Layer 8 of a small transformer language model trained on English Wikipedia (13 layers, counted from 0, width 128).
A neuron's activation on a vector x is SiLU(gate . x) times (in . x), where the dot is the dot product.
The model reads these tokens: "," " where" " he" " v" "ol" "un" "te" "ered" " for" " the" " local" " commun" "ity" " t" "elevision" " station" "." " D" "uring" " the" " early" " 1990" "s" ","

The vector x that enters this layer's MLP at each token. A number n stands for n times 0.033.
0 ",": -6 -8 -10 -9 -27 23 23 -11 -17 -7 -20 -1 31 11 11 -18 29 -16 -4 6 -11 -5 -5 16 11 13 7 13 23 6 -28 9 4 -16 9 -4 94 12 1 -37 -9 -4 -21 -14 -2 -8 -1 25 2 1 78 -26 2 26 11 -7 -4 -11 6 -12 -14 30 -16 1 8 -10 -6 -25 -3 10 -7 16 -1 15 9 22 -3 6 28 -4 -36 -2 -3 -31 -13 22 10 -11 8 14 10 -17 12 -3 7 1 -6 10 -14 -17 13 -12 3 11 -8 13 -11 8 -11 23 3 11 -23 -16 -5 18 3 18 8 -2 -15 -18 -8 1 -34 -35 13 -11
1 " where": 44 6 -20 1 -42 13 15 -1 -7 -19 16 -10 45 -1 8 21 0 -41 42 1 -15 -11 -6 18 0 14 17 -2 9 16 -24 25 -11 -31 -8 0 79 2 -4 -8 -8 -22 -8 -18 5 2 -11 34 21 -17 48 -12 -15 29 19 -13 6 -6 -13 -35 20 27 -24 -2 -9 1 22 -49 26 15 -28 17 17 22 -8 32 -23 -8 1 12 -11 -35 16 -1 -6 25 -3 3 1 3 8 -20 -5 1 17 7 1 2 7 -41 -12 -19 11 31 -48 13 4 -8 2 9 -15 15 -27 -29 -21 9 12 -13 -21 -6 -20 -25 -6 1 -40 3 -6 1
2 " he": -33 18 19 -40 -14 -21 16 -25 -20 22 4 -2 5 -16 12 -8 -1 -27 10 4 -26 -15 -8 0 11 37 10 -24 3 15 -21 1 29 -52 -45 -27 60 21 -29 8 21 -9 -23 -57 -8 25 5 -2 1 -11 41 9 -8 89 -3 -15 13 -5 -15 -5 -34 -6 -29 -19 20 0 4 -40 9 16 -28 17 1 36 5 -9 -3 -3 6 -3 -13 -16 8 -30 -37 -12 -16 23 10 14 22 -22 7 14 13 -12 -25 -28 -8 -9 8 7 -6 34 20 6 23 -4 -3 -20 2 6 -10 -21 1 -3 -11 -16 35 -23 -25 0 -7 0 -49 -19 -28 24
3 " v": -6 18 -10 -18 -38 14 -6 -33 -18 10 12 13 22 7 17 -34 36 8 17 6 29 -4 -22 10 -4 46 16 19 -3 -1 6 -2 24 13 -21 -19 -1 3 -2 -8 -41 -23 -43 -1 50 35 3 9 16 8 34 1 17 26 18 -15 -18 -18 14 -31 12 -6 7 -41 -28 -24 24 -16 -24 -1 -16 25 7 -3 1 17 -20 -29 -25 29 -2 37 -19 6 -39 20 14 20 3 -31 -51 -35 13 -5 -44 -20 52 11 -44 5 -40 -2 21 -12 13 10 7 -11 -5 25 24 30 -11 17 7 14 -16 -23 18 -10 -44 -2 11 -30 10 7 5 -7
4 "ol": -23 22 34 -12 -26 17 -4 36 3 38 -8 -6 32 20 33 18 17 -32 -10 12 29 28 -5 1 -7 -52 -6 -57 -18 13 -4 30 25 -40 -39 20 5 27 -30 -2 13 -12 34 0 18 -2 -6 -2 -5 -8 -12 41 21 10 13 -11 38 2 -7 -33 -7 -13 -21 -30 -22 -48 41 -31 -24 -14 26 -6 15 -9 7 25 -29 -30 31 10 -19 -37 -2 -60 -4 -12 32 17 5 25 -36 -4 29 7 -31 -6 16 -25 2 23 23 12 6 5 -19 -18 -14 5 45 7 8 -26 -11 15 -6 -25 -16 -21 -2 45 -10 13 17 -20 20 -11 2 12
5 "un": -12 -9 -7 -8 -10 -2 -29 32 26 28 -41 26 8 7 13 -6 10 14 -6 25 22 56 36 -5 -13 -44 -12 -23 -24 10 -15 35 -8 -48 -80 -17 20 -11 18 -26 15 -10 27 36 -11 -29 7 15 -2 6 7 14 13 9 8 24 -6 4 44 -7 -14 -24 -24 -12 -34 42 49 -31 1 -17 11 22 27 -24 1 -32 -20 -10 -22 7 20 -32 -42 -50 -14 -8 -43 7 22 8 15 -3 38 -4 -33 7 -18 -36 19 6 -10 21 2 2 23 -17 -19 -20 5 4 33 -12 -23 4 13 -11 -47 3 11 2 -25 -33 -10 3 24 24 1 26
6 "te": 4 -16 -3 2 17 -11 -9 -8 -46 34 -3 -11 22 17 -3 -7 -8 -31 -1 -22 -4 11 34 -9 -4 10 1 -15 -14 5 -26 -14 45 -27 20 14 42 2 -3 5 -53 -8 1 -25 3 -10 20 41 34 7 33 33 -36 4 -2 25 29 1 30 16 -13 -33 -15 -4 -50 26 -16 -43 3 -11 -47 9 -15 2 3 -16 -16 -7 -33 -49 -29 -1 11 -38 17 -14 -29 -8 21 17 -2 7 7 -3 -10 12 -25 -22 -15 -5 13 -19 -13 -3 -2 -10 40 7 21 12 49 11 7 36 -5 -35 -42 -26 -8 -29 11 -40 -34 49 8 7 10 8
7 "ered": 3 6 2 -4 21 15 11 10 -6 15 7 15 11 14 1 18 31 12 -28 -22 15 -4 8 -36 9 -17 -5 27 13 -16 -4 30 22 -3 26 1 79 -35 -24 -16 -19 -8 -9 -47 -1 -3 0 28 24 34 53 16 -30 21 -7 10 -5 -25 13 -21 9 -26 -33 -26 -45 17 -1 -4 1 -3 -2 0 20 36 29 18 -18 -24 -7 -42 12 8 -1 -33 -11 -17 -23 12 -7 -13 -27 0 16 19 -4 17 1 -11 1 -24 -1 43 24 13 15 0 15 29 -18 22 9 13 -27 28 -9 -3 -9 -19 8 16 -9 -17 1 -8 -5 -33 3 -7
8 " for": -15 -2 -2 -46 -10 -27 -5 3 8 13 16 31 46 -2 13 34 8 -21 8 -21 30 -2 32 -12 -5 13 19 12 12 21 -20 -3 -19 -21 -26 6 86 1 -14 -16 21 18 -20 -17 10 -6 -19 42 6 -17 57 6 -28 24 5 25 2 -2 -6 -29 10 8 -5 -28 -23 23 -10 -14 8 3 -19 -20 -11 45 -7 -33 -2 -8 -13 28 17 -9 13 -13 -5 7 -19 -5 12 -6 -9 -4 25 16 -19 15 14 -18 -19 -22 -31 21 4 -2 15 -7 -4 22 8 -4 -3 -20 -22 23 -20 12 -14 11 10 -11 -22 -5 10 7 -13 -22 -8 -4
9 " the": 4 4 -2 -8 -19 3 10 10 -14 -3 -11 6 46 -20 6 11 22 13 14 -20 9 -25 -11 14 -4 -3 -22 -16 10 18 -4 -7 -5 -5 -7 16 82 -5 -16 -8 -8 -4 -32 -10 -12 34 20 -24 -10 29 71 -8 10 17 19 14 8 7 0 -30 -13 -40 -10 -48 12 9 -1 -18 22 -17 -6 -9 -5 -7 -11 -5 -12 -10 27 1 19 12 -7 -16 -17 -20 2 -6 -15 -3 5 -24 11 17 -10 -3 8 -28 -26 -4 -12 31 19 11 21 3 -13 0 1 -3 -3 -37 2 0 -21 12 7 -12 5 -5 -10 -15 4 26 0 -34 9 -28
10 " local": -1 -1 -30 12 -16 -12 -25 7 9 10 -53 3 37 -32 21 10 15 -26 7 36 31 -13 -53 -27 -25 -6 -20 -5 -11 -2 18 -10 -9 -14 -68 -23 57 -24 -20 12 -33 -21 -6 -8 -5 -9 29 8 1 19 49 -10 30 35 -7 29 2 -14 -40 -3 9 5 -13 -19 -36 11 13 -9 -9 1 -24 11 35 -2 -13 3 15 -13 14 13 6 8 -12 -11 -20 -1 -30 -2 -9 20 -15 10 6 64 1 -23 -12 -10 -20 5 -41 19 40 -7 26 2 14 16 -3 -12 14 25 -16 17 6 2 -3 -24 -2 -23 -26 -6 8 22 8 12 -5 -10
11 " commun": 1 2 -17 -4 17 -1 -25 7 5 17 -31 26 36 -22 26 3 8 -17 12 29 41 14 -23 -39 -3 -20 -35 -31 -20 -16 10 14 14 -14 -80 -19 41 5 -3 13 -2 15 9 -13 -10 -26 12 20 22 0 1 -31 18 23 7 53 -19 -16 10 -17 -12 5 -20 -13 -23 25 55 -30 -30 -8 -7 18 48 7 -17 -1 -3 -6 37 -2 6 -3 -26 -7 -32 10 -11 -19 -14 10 -15 20 35 1 -32 -40 1 -24 -18 -7 -41 27 -6 -1 51 9 -10 -1 14 3 15 24 -27 25 10 -9 -41 -21 31 -13 -23 -39 -5 -9 51 9 -13 21
12 "ity": 22 18 -5 -19 13 -21 -16 21 5 26 -10 -27 14 -17 -20 -19 31 -12 -3 6 -2 -8 -3 -52 10 11 5 1 13 3 23 -28 6 -13 -19 -4 65 4 -24 49 -15 -18 -10 -47 -15 -36 7 -4 18 6 54 7 -32 -27 -27 -1 7 -15 -23 -17 -26 4 -33 -23 -30 8 -5 -5 1 -16 -40 -1 10 2 25 9 14 -11 24 -4 -28 8 -2 -48 -18 -7 14 -33 -16 23 -12 -12 20 20 2 -7 -1 -27 -12 -3 3 2 -2 -11 37 6 41 -44 1 -4 19 60 -9 13 9 9 -3 -27 7 -16 -35 -7 -5 3 35 -20 -4 -10
13 " t": 5 -11 -30 -16 3 1 4 10 -13 62 -8 -24 26 -7 7 -10 11 -3 -34 -5 31 9 -17 -16 -8 20 9 -13 -10 -34 -2 7 25 0 -9 0 39 8 -25 28 -16 3 -26 -30 2 16 1 -19 -43 -10 36 -45 -18 40 15 -4 -1 -38 -19 -36 22 13 19 -41 -6 -1 31 -25 5 8 18 23 12 3 -19 -57 3 32 -19 -11 -46 7 4 22 -11 -26 26 -11 19 4 -8 2 14 -26 -57 18 17 -10 2 -41 3 -4 -19 16 13 1 -3 -5 -14 -9 24 34 -21 -2 10 26 -6 -9 -15 -4 -35 -28 -22 -8 21 7 -19 29
14 "elevision": 40 30 6 -10 14 13 -16 17 -8 29 -11 -11 43 -21 9 -27 30 -22 -13 8 29 6 -21 -37 -7 15 -2 12 -6 -1 25 -10 -25 -13 -54 -4 50 -19 -28 22 -37 -1 10 -16 -40 -4 1 -5 -14 41 31 8 19 27 -26 7 15 4 9 38 16 -6 -34 -33 -7 20 -8 -20 -25 1 -8 0 9 -15 38 12 2 -3 18 -5 -55 -19 -3 -62 15 -5 -3 -8 7 12 -7 -2 0 31 12 5 16 -18 -28 22 -44 25 3 1 28 -2 35 -25 -7 -4 23 -6 -3 15 -4 -21 4 -18 -14 0 -38 -47 -5 -2 23 -33 8 14
15 " station": 27 15 -19 -32 5 -6 2 16 9 13 -42 -2 0 0 21 -1 17 -44 -9 -1 6 21 -10 -28 7 23 12 6 5 3 15 -7 -10 -2 -8 -29 50 -16 -40 30 4 -14 -5 -34 -50 -16 -2 21 -11 0 49 1 -19 10 -16 -13 22 23 8 -42 3 -3 -35 -17 -26 47 -15 -42 -30 -13 -9 14 33 -26 27 14 21 15 8 10 -40 -8 -3 -45 2 5 17 -2 -23 19 -2 6 -3 8 -9 -3 -20 -28 -24 -11 -31 28 40 -22 12 4 22 -39 18 -2 4 10 -28 8 0 9 -4 -54 -7 0 -38 -10 -19 21 16 18 -14 35
16 ".": 13 -5 -23 -24 -16 0 39 -17 13 -3 18 -6 51 -21 11 1 32 -20 28 -16 -22 5 -30 -15 10 26 -15 7 -18 -12 -39 -1 3 -8 0 0 55 18 0 -1 25 -13 4 -8 -15 -12 16 7 5 -11 33 2 -9 19 20 -3 -33 13 37 3 -19 0 -24 -30 12 14 14 -10 -17 14 11 35 26 16 -29 -6 -4 -1 -10 -15 -14 -30 21 -20 -6 25 -1 -2 11 1 13 -39 11 -16 17 1 23 -15 4 -33 -17 -26 38 14 -16 15 -2 9 9 61 2 9 -47 -28 -39 -2 21 1 -13 -16 -16 -21 3 42 -19 -31 -14 -45
17 " D": 33 -18 5 -33 -4 2 24 14 -9 6 4 26 27 1 9 -9 -2 26 -2 17 23 -12 -18 -36 -9 11 -1 6 -16 7 3 -20 39 -12 17 -13 22 -3 -13 14 -37 14 -37 13 19 49 4 3 20 -5 -11 14 2 29 -16 13 -39 49 3 -16 7 12 -27 -80 -8 -9 -11 -5 -1 10 21 27 17 -6 32 -8 -5 -15 9 -14 -18 -17 21 19 -10 -1 23 -22 49 1 -36 12 -2 0 3 -9 5 0 -29 -27 -31 25 -11 15 32 41 16 -16 26 11 17 37 4 5 -20 31 16 3 17 2 -54 1 -7 1 14 -20 12 5
18 "uring": 14 7 -9 -19 -6 -18 15 -12 -12 -18 50 16 11 5 1 18 19 -26 12 0 13 -16 -2 -7 12 14 13 11 4 18 -5 -25 -33 -10 -18 -4 73 -19 -6 0 -9 8 -27 -34 1 28 -32 -1 -10 -9 36 12 -13 35 5 -6 -33 -15 -6 -63 34 -8 -28 -16 9 39 2 -22 29 51 2 15 56 18 36 23 19 -18 4 28 -20 -28 39 21 21 18 -3 18 25 -1 8 -30 -11 31 5 1 -6 -8 15 -18 -10 28 -12 20 -7 -3 15 16 -18 18 36 -15 -11 31 1 0 -35 11 -7 -6 -2 -21 20 -10 1 -41 -10 -15
19 " the": 2 12 -6 -3 -23 4 16 24 -10 -19 -1 9 52 -3 15 1 19 20 8 -20 21 -22 -7 5 5 4 -11 -18 3 14 6 -23 -14 -18 -14 10 76 -11 -20 1 -12 -8 -7 12 -11 38 14 -25 -9 29 63 -13 10 18 20 16 6 17 5 -35 19 -51 -19 -45 18 13 12 -14 25 -9 -10 -1 -2 -12 -17 -20 -3 -9 29 -1 9 1 -17 3 -5 -9 -2 -8 -20 -10 13 -23 18 20 10 -20 8 -31 -25 2 -18 29 31 8 24 4 -4 0 6 -1 -11 -43 -5 -14 -9 -2 9 -18 -10 -4 -3 -34 4 30 -3 -36 9 -13
20 " early": 51 -1 15 2 -31 -6 -46 -12 -30 13 23 -57 46 -11 2 -30 2 20 -3 29 33 -18 -11 -17 -18 18 42 -18 4 1 -4 19 3 -36 15 7 39 -34 -22 -12 -26 -21 30 4 -4 18 3 4 -7 -10 44 -5 -15 10 -11 24 -12 3 -33 -29 27 -8 -2 -24 -16 50 55 -17 26 27 -25 -4 26 18 6 -3 -16 -12 24 -12 -6 3 -13 2 -23 -13 -17 8 4 11 -23 13 -29 23 -8 -1 -61 0 -18 -3 -17 10 11 15 -26 -17 3 -16 -2 29 20 -2 -15 -27 -11 -16 -2 -39 -6 23 -22 -5 -31 2 -2 -13 -9 -11
21 " 1990": 9 15 -11 -34 -22 -8 -6 18 -2 3 -44 -13 31 3 15 -8 -6 -10 -15 1 22 -3 -22 -7 1 38 -14 1 14 20 9 9 -4 -28 -33 -27 41 -9 -48 38 -24 -8 -5 15 -7 -2 25 15 -14 -6 37 -11 16 28 -14 13 -22 4 -8 7 36 -3 -7 -17 -6 67 30 -9 -33 36 -26 33 -8 -44 9 -2 12 -10 -23 -33 -51 -14 -15 -16 3 -7 -54 -9 17 -23 -23 -33 9 7 -13 -30 -12 14 -10 -18 -6 -4 51 28 -53 -10 12 -43 -4 19 22 1 -13 29 0 -17 23 -25 8 -16 -26 6 -16 -13 -3 -20 -1 -39
22 "s": 13 -14 4 -4 2 5 0 55 -24 9 13 28 34 -28 26 9 -3 5 -9 3 10 4 -9 -45 22 16 15 20 28 8 5 13 -7 -57 21 -21 56 18 -30 25 -25 16 0 -16 -6 -18 -5 20 -29 -24 29 24 39 14 -19 -8 -3 -2 -16 18 -1 -1 -38 -17 -33 26 -8 -8 -18 -3 -30 5 21 5 40 -11 10 -33 24 -36 -53 -45 -7 -25 11 14 -15 -4 7 -17 8 14 39 16 26 -14 21 3 -1 -10 -19 -28 3 16 26 12 37 10 2 0 12 23 -7 -6 -34 10 5 -50 -6 -3 -3 -26 -25 -16 -6 -21 -16 -20
23 ",": 30 6 -29 -19 -23 -1 38 -1 -9 -15 13 22 45 -3 26 30 16 -27 6 -8 -11 5 -34 -22 11 18 19 8 18 14 -10 -9 3 -25 -2 -14 62 20 -5 -3 -18 -13 3 12 -7 10 10 40 12 -2 59 -21 8 21 8 15 4 7 12 -23 23 13 -25 -8 3 15 35 -23 1 42 -7 44 25 19 -24 2 -12 -2 -15 -22 -19 -16 13 -14 -2 21 -17 -12 11 -14 17 -19 -2 16 17 -2 -4 6 15 -46 -16 -18 20 18 -19 18 0 -15 -3 43 23 19 -37 -32 -6 10 12 -17 -13 1 -29 -38 4 0 -7 -47 21 -27

Each question shows the input weights of one neuron of the MLP. A number n stands for n times 0.01.

n187 gate: 7 -27 -13 4 26 11 6 -18 -29 27 48 24 26 9 6 43 -13 34 -33 16 -1 -20 -27 6 1 6 -5 3 11 -7 1 -1 -9 8 -2 -9 -25 16 -12 8 4 30 -5 22 3 -24 25 -6 37 -24 -18 -3 -5 9 -6 17 -31 5 -11 3 21 -2 24 19 8 -17 51 6 3 9 26 -7 5 17 24 25 7 24 -12 22 -5 -3 -13 27 -11 -2 -36 20 17 -2 20 6 7 -4 -6 14 -19 -3 26 17 -17 20 16 -15 -44 19 -9 -32 3 -21 21 -25 -7 19 -20 10 -10 5 -19 23 5 -26 -16 25 9 -13 -5 -4
n187 in: 14 10 -14 -18 -4 36 -18 4 21 6 53 15 -13 2 3 -17 -19 -20 1 -15 7 11 25 14 11 23 -25 -8 -18 -5 41 12 16 25 -5 -27 5 -13 35 24 -3 15 -15 -2 -16 -2 -3 25 -16 -7 6 38 3 6 27 -23 10 -27 -4 4 -21 -40 4 6 7 20 5 -42 5 -23 -31 -14 2 50 35 -2 13 23 -2 15 -8 8 2 29 -9 -28 4 3 26 13 -24 -4 -10 5 -45 5 7 -22 3 5 15 14 2 2 -24 8 -32 5 7 0 14 9 -13 -5 20 -2 -7 -11 35 30 0 -7 28 -10 -7 -25 -13 39
On which token does it fire most, and how strongly? 18 "uring", at about 2.5

n285 gate: -11 27 1 15 -13 2 7 9 -19 -31 -24 10 26 5 -25 7 2 36 -61 37 -7 -32 22 1 1 -29 -14 -30 10 -31 3 -10 -4 -1 -2 -5 -27 7 15 -13 -8 -30 -34 25 17 -15 6 -24 -21 5 -64 2 -4 -47 7 10 21 19 6 1 -16 1 3 45 51 19 -16 -3 8 -7 -32 11 -8 -2 6 3 -8 5 -17 28 -20 40 -6 -28 -11 -9 -14 -6 2 -16 -4 -17 4 -10 26 10 10 -15 -12 -4 16 -16 -2 17 -1 7 29 1 31 7 25 -15 -19 26 6 17 -20 -27 16 -29 27 -16 4 13 -22 -5 -20 -15
n285 in: -29 -24 34 0 -7 -19 -3 48 -32 15 -9 4 11 37 4 11 -16 17 11 -28 0 -39 6 -35 6 -4 -22 -2 10 2 19 -42 32 18 18 1 -23 -1 -18 15 51 -1 3 -12 1 -21 28 -32 23 29 1 29 -16 1 -14 -16 2 -26 11 -10 -26 -3 0 -10 -33 -21 38 -24 18 -29 -5 9 -8 -16 8 20 -26 49 19 6 -21 -27 -3 -2 10 1 -16 -29 11 1 11 4 20 1 38 -31 -6 3 -10 -19 -12 -40 -16 22 -27 28 -17 29 5 -3 37 9 -8 12 -41 13 1 34 -32 3 18 -1 -16 -33 11 7 -4 -10
Its two highest activations, in order, are on tokens 6 "te", 3 " v"

n211 gate: -28 -5 -21 -11 -8 -19 -29 2 11 42 -4 20 21 -27 -14 17 -10 34 -7 -10 31 6 -13 16 -3 -32 2 2 13 38 21 30 3 -6 -8 15 -19 -6 10 -2 20 -21 3 24 -14 -13 6 -25 14 4 9 -18 40 -8 19 8 29 22 -5 1 21 5 -11 14 -34 -23 -43 -21 10 -4 0 -3 22 22 1 -7 -13 28 -3 -12 0 8 5 6 40 -2 6 -16 -11 -19 11 10 -58 -22 -9 2 0 -33 26 -5 7 -12 -1 34 -18 -16 -13 -29 -3 5 26 -1 -9 24 -50 9 16 -12 42 -20 18 15 -13 -11 10 5 -16 -19
n211 in: -29 -15 -24 37 34 31 8 39 -26 -8 1 24 6 46 -20 18 8 5 -4 32 7 2 4 -13 -6 7 -10 21 -23 -10 22 -9 7 10 -1 11 -4 -9 26 -4 40 -7 -6 -6 5 9 20 -11 -18 -25 -11 8 -21 -26 49 -6 -28 -13 11 -10 -19 -4 22 -35 1 23 4 -17 -4 -49 -12 7 -21 14 17 -1 -28 -28 -27 3 9 14 -15 -3 -20 22 -27 10 13 8 -11 -3 9 13 -11 -12 33 1 -16 -47 -15 -18 -13 9 15 0 -34 35 -8 -17 2 31 -22 17 -2 14 -12 3 10 0 6 0 12 58 -2 9 -1 4
On which token does it fire most, and how strongly? 5 "un", at about 3.2

n74 gate: -4 -16 20 4 -9 21 3 7 14 37 -5 8 -36 4 -12 -2 10 -14 21 -10 2 9 -15 38 -5 11 12 -35 2 -7 3 -3 2 1 24 7 -32 -32 -11 -14 32 27 24 -1 -20 -19 18 -5 10 17 22 -24 2 -19 -33 13 -2 -42 3 11 -22 -25 9 -19 -9 28 -8 14 -7 26 20 -5 -3 -26 -31 25 -1 -10 3 -15 -27 -18 6 13 15 -26 -4 -32 -47 30 4 -15 39 12 4 -27 -12 8 -17 -45 21 23 19 28 30 -3 -1 22 -13 -18 -1 -25 22 -3 17 5 7 13 -17 8 4 -20 -31 -8 -32 12 28 -25
n74 in: 8 -27 -33 -34 -7 17 12 -3 -13 0 -3 6 -4 -14 -21 34 21 13 -19 18 41 16 55 39 -24 -18 22 27 -1 -16 -29 -17 -49 -11 -8 -29 -6 7 17 9 -16 -15 -21 23 1 3 -4 16 -8 -11 -14 -13 8 -17 22 2 -1 31 -24 13 22 8 -27 -5 14 21 12 -39 -11 -11 20 3 12 -45 -13 -15 -24 10 29 11 -18 33 -19 5 14 -2 8 5 -6 11 -48 -14 -15 21 13 42 -6 -18 -3 21 -13 14 -14 8 -6 7 -21 -5 -38 -5 -1 10 6 9 37 -3 -3 -10 -21 -37 -6 17 -18 3 1 -19 -1 12
On which token does it fire most, and how strongly? 2 " he", at about 0.65

n23 gate: 11 17 7 -4 -1 10 -15 2 35 -11 12 -5 1 15 -27 7 -2 -15 23 6 15 18 24 25 1 3 13 -5 -4 -23 5 -11 8 -35 5 24 -4 43 32 -15 38 39 -5 5 -8 12 -13 -13 -19 -11 -7 -31 -5 7 -22 7 -34 7 24 27 -6 3 -19 -4 12 -19 12 -7 -5 16 -11 -13 -5 -20 19 -1 5 -13 5 -13 10 -3 -4 39 21 -3 8 5 15 -9 -2 20 -2 -32 28 31 4 -31 -5 -2 -23 11 10 -17 -21 12 8 25 -31 -35 20 9 18 28 -9 8 -21 -7 8 -27 -15 -19 5 13 -22 -2 -5 -6
n23 in: 21 16 -2 -17 4 19 -4 12 -1 -10 37 -24 -24 -44 -39 12 8 -17 48 -2 -12 -39 -6 -26 3 -10 5 -4 27 9 -9 27 -22 -22 11 30 11 22 21 -20 16 18 7 24 -11 13 -27 2 -25 5 -2 7 48 -20 7 31 -50 -29 1 -16 13 11 23 0 -56 -27 -41 8 -3 1 8 14 32 -34 -4 5 22 -31 -28 13 -10 -8 -2 1 -2 -17 37 -4 -15 19 2 18 7 40 -13 -5 -8 -23 1 8 -6 -14 24 24 -1 12 6 -8 -2 24 24 13 -4 2 -32 10 -17 9 9 2 -16 -3 -18 -9 -2 9 2 16
Which token does this neuron like most? 18 "uring"

n125 gate: 34 21 -11 -7 28 -1 2 14 17 -10 19 3 -29 -6 16 -13 -19 -7 -26 -40 -1 12 29 -8 -6 10 -15 1 -3 -1 23 2 -13 29 4 -13 24 -15 13 22 3 8 -9 33 32 -19 6 9 -31 -4 -2 -8 6 25 1 13 11 2 -6 3 16 -6 8 4 1 -5 -9 15 -2 -12 -35 -1 -15 37 -37 -9 -38 20 -1 19 -6 -42 18 18 -31 32 12 -10 -17 -35 44 38 23 -30 -16 -1 -12 13 -11 -11 -12 22 -6 -27 -3 -21 16 17 2 -11 11 4 -6 11 -16 25 19 2 15 7 -27 10 22 13 -26 35 -8 -6
n125 in: -10 54 5 -42 -20 32 -2 19 34 8 35 35 14 12 -14 14 10 -10 19 2 1 1 -14 42 18 -4 -4 16 -28 1 33 -1 -20 15 5 -38 45 -10 20 18 17 -6 -15 28 -25 16 12 -26 -33 -10 -15 -11 -18 17 -7 14 9 -18 -4 0 12 40 -1 33 7 10 -17 31 -11 -6 -3 -16 -4 -13 -39 -13 5 -33 33 -21 15 -4 -17 2 -13 -15 9 -27 -23 34 10 -3 -11 7 -29 -29 17 -14 -38 -40 -15 -1 8 -5 4 5 4 13 25 19 -33 9 -6 -5 12 -1 -2 -14 -10 -15 19 -20 5 3 19 32 23 16
Which token does this neuron like most? 8 " for"

n171 gate: 9 22 13 -32 -2 -29 -10 1 -38 -43 -13 -14 2 -11 -52 10 2 20 24 -18 -21 21 -9 2 32 -10 -10 27 23 16 16 -5 15 8 -10 -6 12 -16 7 3 5 -16 13 15 -3 18 -11 -24 -11 5 5 -12 19 1 2 9 -26 5 -10 25 -3 3 27 12 -20 -37 19 18 4 10 28 -9 19 0 -25 23 4 11 -16 0 19 14 5 1 -21 -4 49 16 31 -5 7 -12 12 12 -4 -15 -60 0 34 16 -14 -9 1 29 -6 -30 40 10 9 2 12 -16 -29 -33 -14 3 25 2 2 0 -15 22 -14 6 -13 15 45 -3
n171 in: -25 3 -10 -39 23 -19 -3 -21 25 -10 -3 -34 21 -2 -3 -13 12 29 15 29 -6 -24 -24 5 -11 18 31 47 4 -30 20 -4 3 -23 44 -12 42 3 22 5 -2 -12 18 -7 7 18 -20 -12 -41 10 -10 25 24 17 -17 28 19 -5 -38 5 20 -20 -26 20 12 -48 -46 9 6 -4 -13 3 35 -4 23 -4 -41 4 4 4 -9 10 -26 6 12 20 -2 -21 3 25 -11 13 -7 -27 24 4 17 6 27 -18 -13 -8 -20 15 -31 -8 -27 8 30 4 -4 11 15 -21 4 15 -10 1 -17 -18 -24 -21 34 -21 27 22 -10 -13
Its two highest activations, in order, are on tokens 20 " early", 5 "un"

n280 gate: 7 11 43 -4 3 -22 -25 -42 -4 -4 -3 -18 -2 17 -1 15 -8 -13 20 -1 -16 4 -10 4 45 -19 8 26 6 -1 9 0 -18 15 -18 -19 45 -11 20 -5 27 4 -16 15 14 11 -4 -36 0 17 -7 12 20 -1 -10 1 19 25 -52 1 10 4 15 16 -29 -25 8 -37 22 31 8 -18 2 -16 -26 2 35 -20 -12 24 12 20 6 -11 25 -7 8 8 31 29 10 3 8 -12 11 2 -62 -18 12 -8 15 -41 -29 36 -21 20 -34 6 -18 42 27 11 -7 23 16 5 23 0 4 -19 16 4 22 23 10 21 -1 8
n280 in: 11 4 -27 -2 8 -3 16 -12 21 -11 23 -6 -1 -6 14 -27 -24 1 0 -2 -13 -4 -1 -24 15 6 -26 -18 -29 10 -13 -24 -50 8 -4 39 -6 20 -25 12 -36 22 2 -25 7 1 7 1 -26 -48 11 -15 -5 19 38 25 1 8 -1 20 -1 33 2 -7 -1 5 9 37 3 12 -16 8 16 37 13 33 1 -12 15 -20 -33 -17 0 -11 -18 -17 24 27 -17 -2 -21 17 -35 -3 -1 10 -16 -12 -4 18 -31 -12 -11 -60 26 -4 18 -20 13 -5 -19 -35 45 6 -35 -2 -19 3 -19 11 19 -5 14 -19 -1 -6 3 21
On which token does it fire most, and how strongly? 18 "uring", at about 3.5

n160 gate: -1 -4 28 -8 33 24 9 34 -2 -23 -2 -5 8 -17 -4 -12 -15 -17 11 22 -22 -9 8 27 -14 -11 -23 -23 4 -9 4 2 -14 -2 13 2 -35 0 16 -18 2 -1 25 -31 1 33 -9 -14 1 26 -15 20 -20 10 -8 3 -35 -5 -4 38 16 -2 -13 -17 -23 3 13 -10 -22 44 3 -22 -9 -9 44 -20 -35 11 -33 11 25 -7 21 2 15 8 -7 -9 -1 -3 -18 -22 -28 6 -3 8 8 1 34 12 4 6 -10 -2 35 2 -10 21 -1 18 13 -11 -2 19 -10 5 6 27 8 19 32 9 7 -13 -9 19 39 9
n160 in: 5 5 -4 29 -3 -4 22 22 22 36 9 3 -8 20 -8 -26 0 31 -1 -11 -36 -10 5 -16 53 -20 4 -34 -9 17 -24 -23 -18 -2 -28 57 12 -21 3 6 16 43 4 5 15 -20 10 22 -9 3 8 3 -32 -7 -13 11 44 -1 -4 18 -27 5 -9 -23 -14 8 -11 -17 -7 17 -32 -41 1 -15 -4 1 13 -15 2 -10 32 -1 32 -6 -31 5 -8 5 -25 -13 2 21 43 -15 8 6 -36 2 -27 -6 -25 -4 7 -9 1 -9 -15 -6 -14 11 -33 27 -34 16 18 -7 24 -8 10 -25 11 9 -19 -17 -9 -17 -22 -28
Which token does this neuron like most? 3 " v"

n144 gate: -11 -21 13 9 16 17 30 1 3 25 21 13 6 -27 29 7 1 13 -38 11 -1 12 -26 -22 -22 -13 -18 3 -25 11 -21 6 -11 33 44 24 7 -11 10 -20 9 21 26 -7 -15 -14 13 -25 8 -1 0 -28 27 3 -11 20 -4 -5 32 8 -3 -17 -2 -15 14 -1 -27 -14 -12 3 11 -11 8 19 -21 5 -17 -1 -5 1 7 -1 28 5 -13 9 -7 1 -22 -4 -2 -12 11 -29 -34 -3 29 -25 6 -14 3 4 -46 -11 13 -4 -25 -5 15 29 -14 -48 -3 3 4 -13 -24 12 8 -21 7 33 14 -22 47 17 -8 -7
n144 in: -4 6 11 20 -15 -19 -14 -13 17 9 -18 17 13 -14 0 -1 5 7 -19 14 -32 -3 -28 5 -9 -4 -2 12 9 -2 -21 -8 20 13 19 -24 25 -4 9 -9 7 18 -7 -14 3 11 -18 -2 10 -5 8 -31 -8 -3 -11 13 -25 9 -8 -13 1 -8 2 -17 12 -12 17 -7 -6 11 -5 -7 -4 -10 -30 11 16 0 -26 -55 36 24 -14 -8 30 -20 9 5 15 -9 12 22 -27 -24 -19 40 21 -41 -3 -12 -20 4 -26 7 -10 22 -1 -13 15 19 4 -44 -11 7 22 -3 0 9 -10 15 -8 4 33 -9 -19 30 -32 21
Which token does this neuron like most? 13 " t"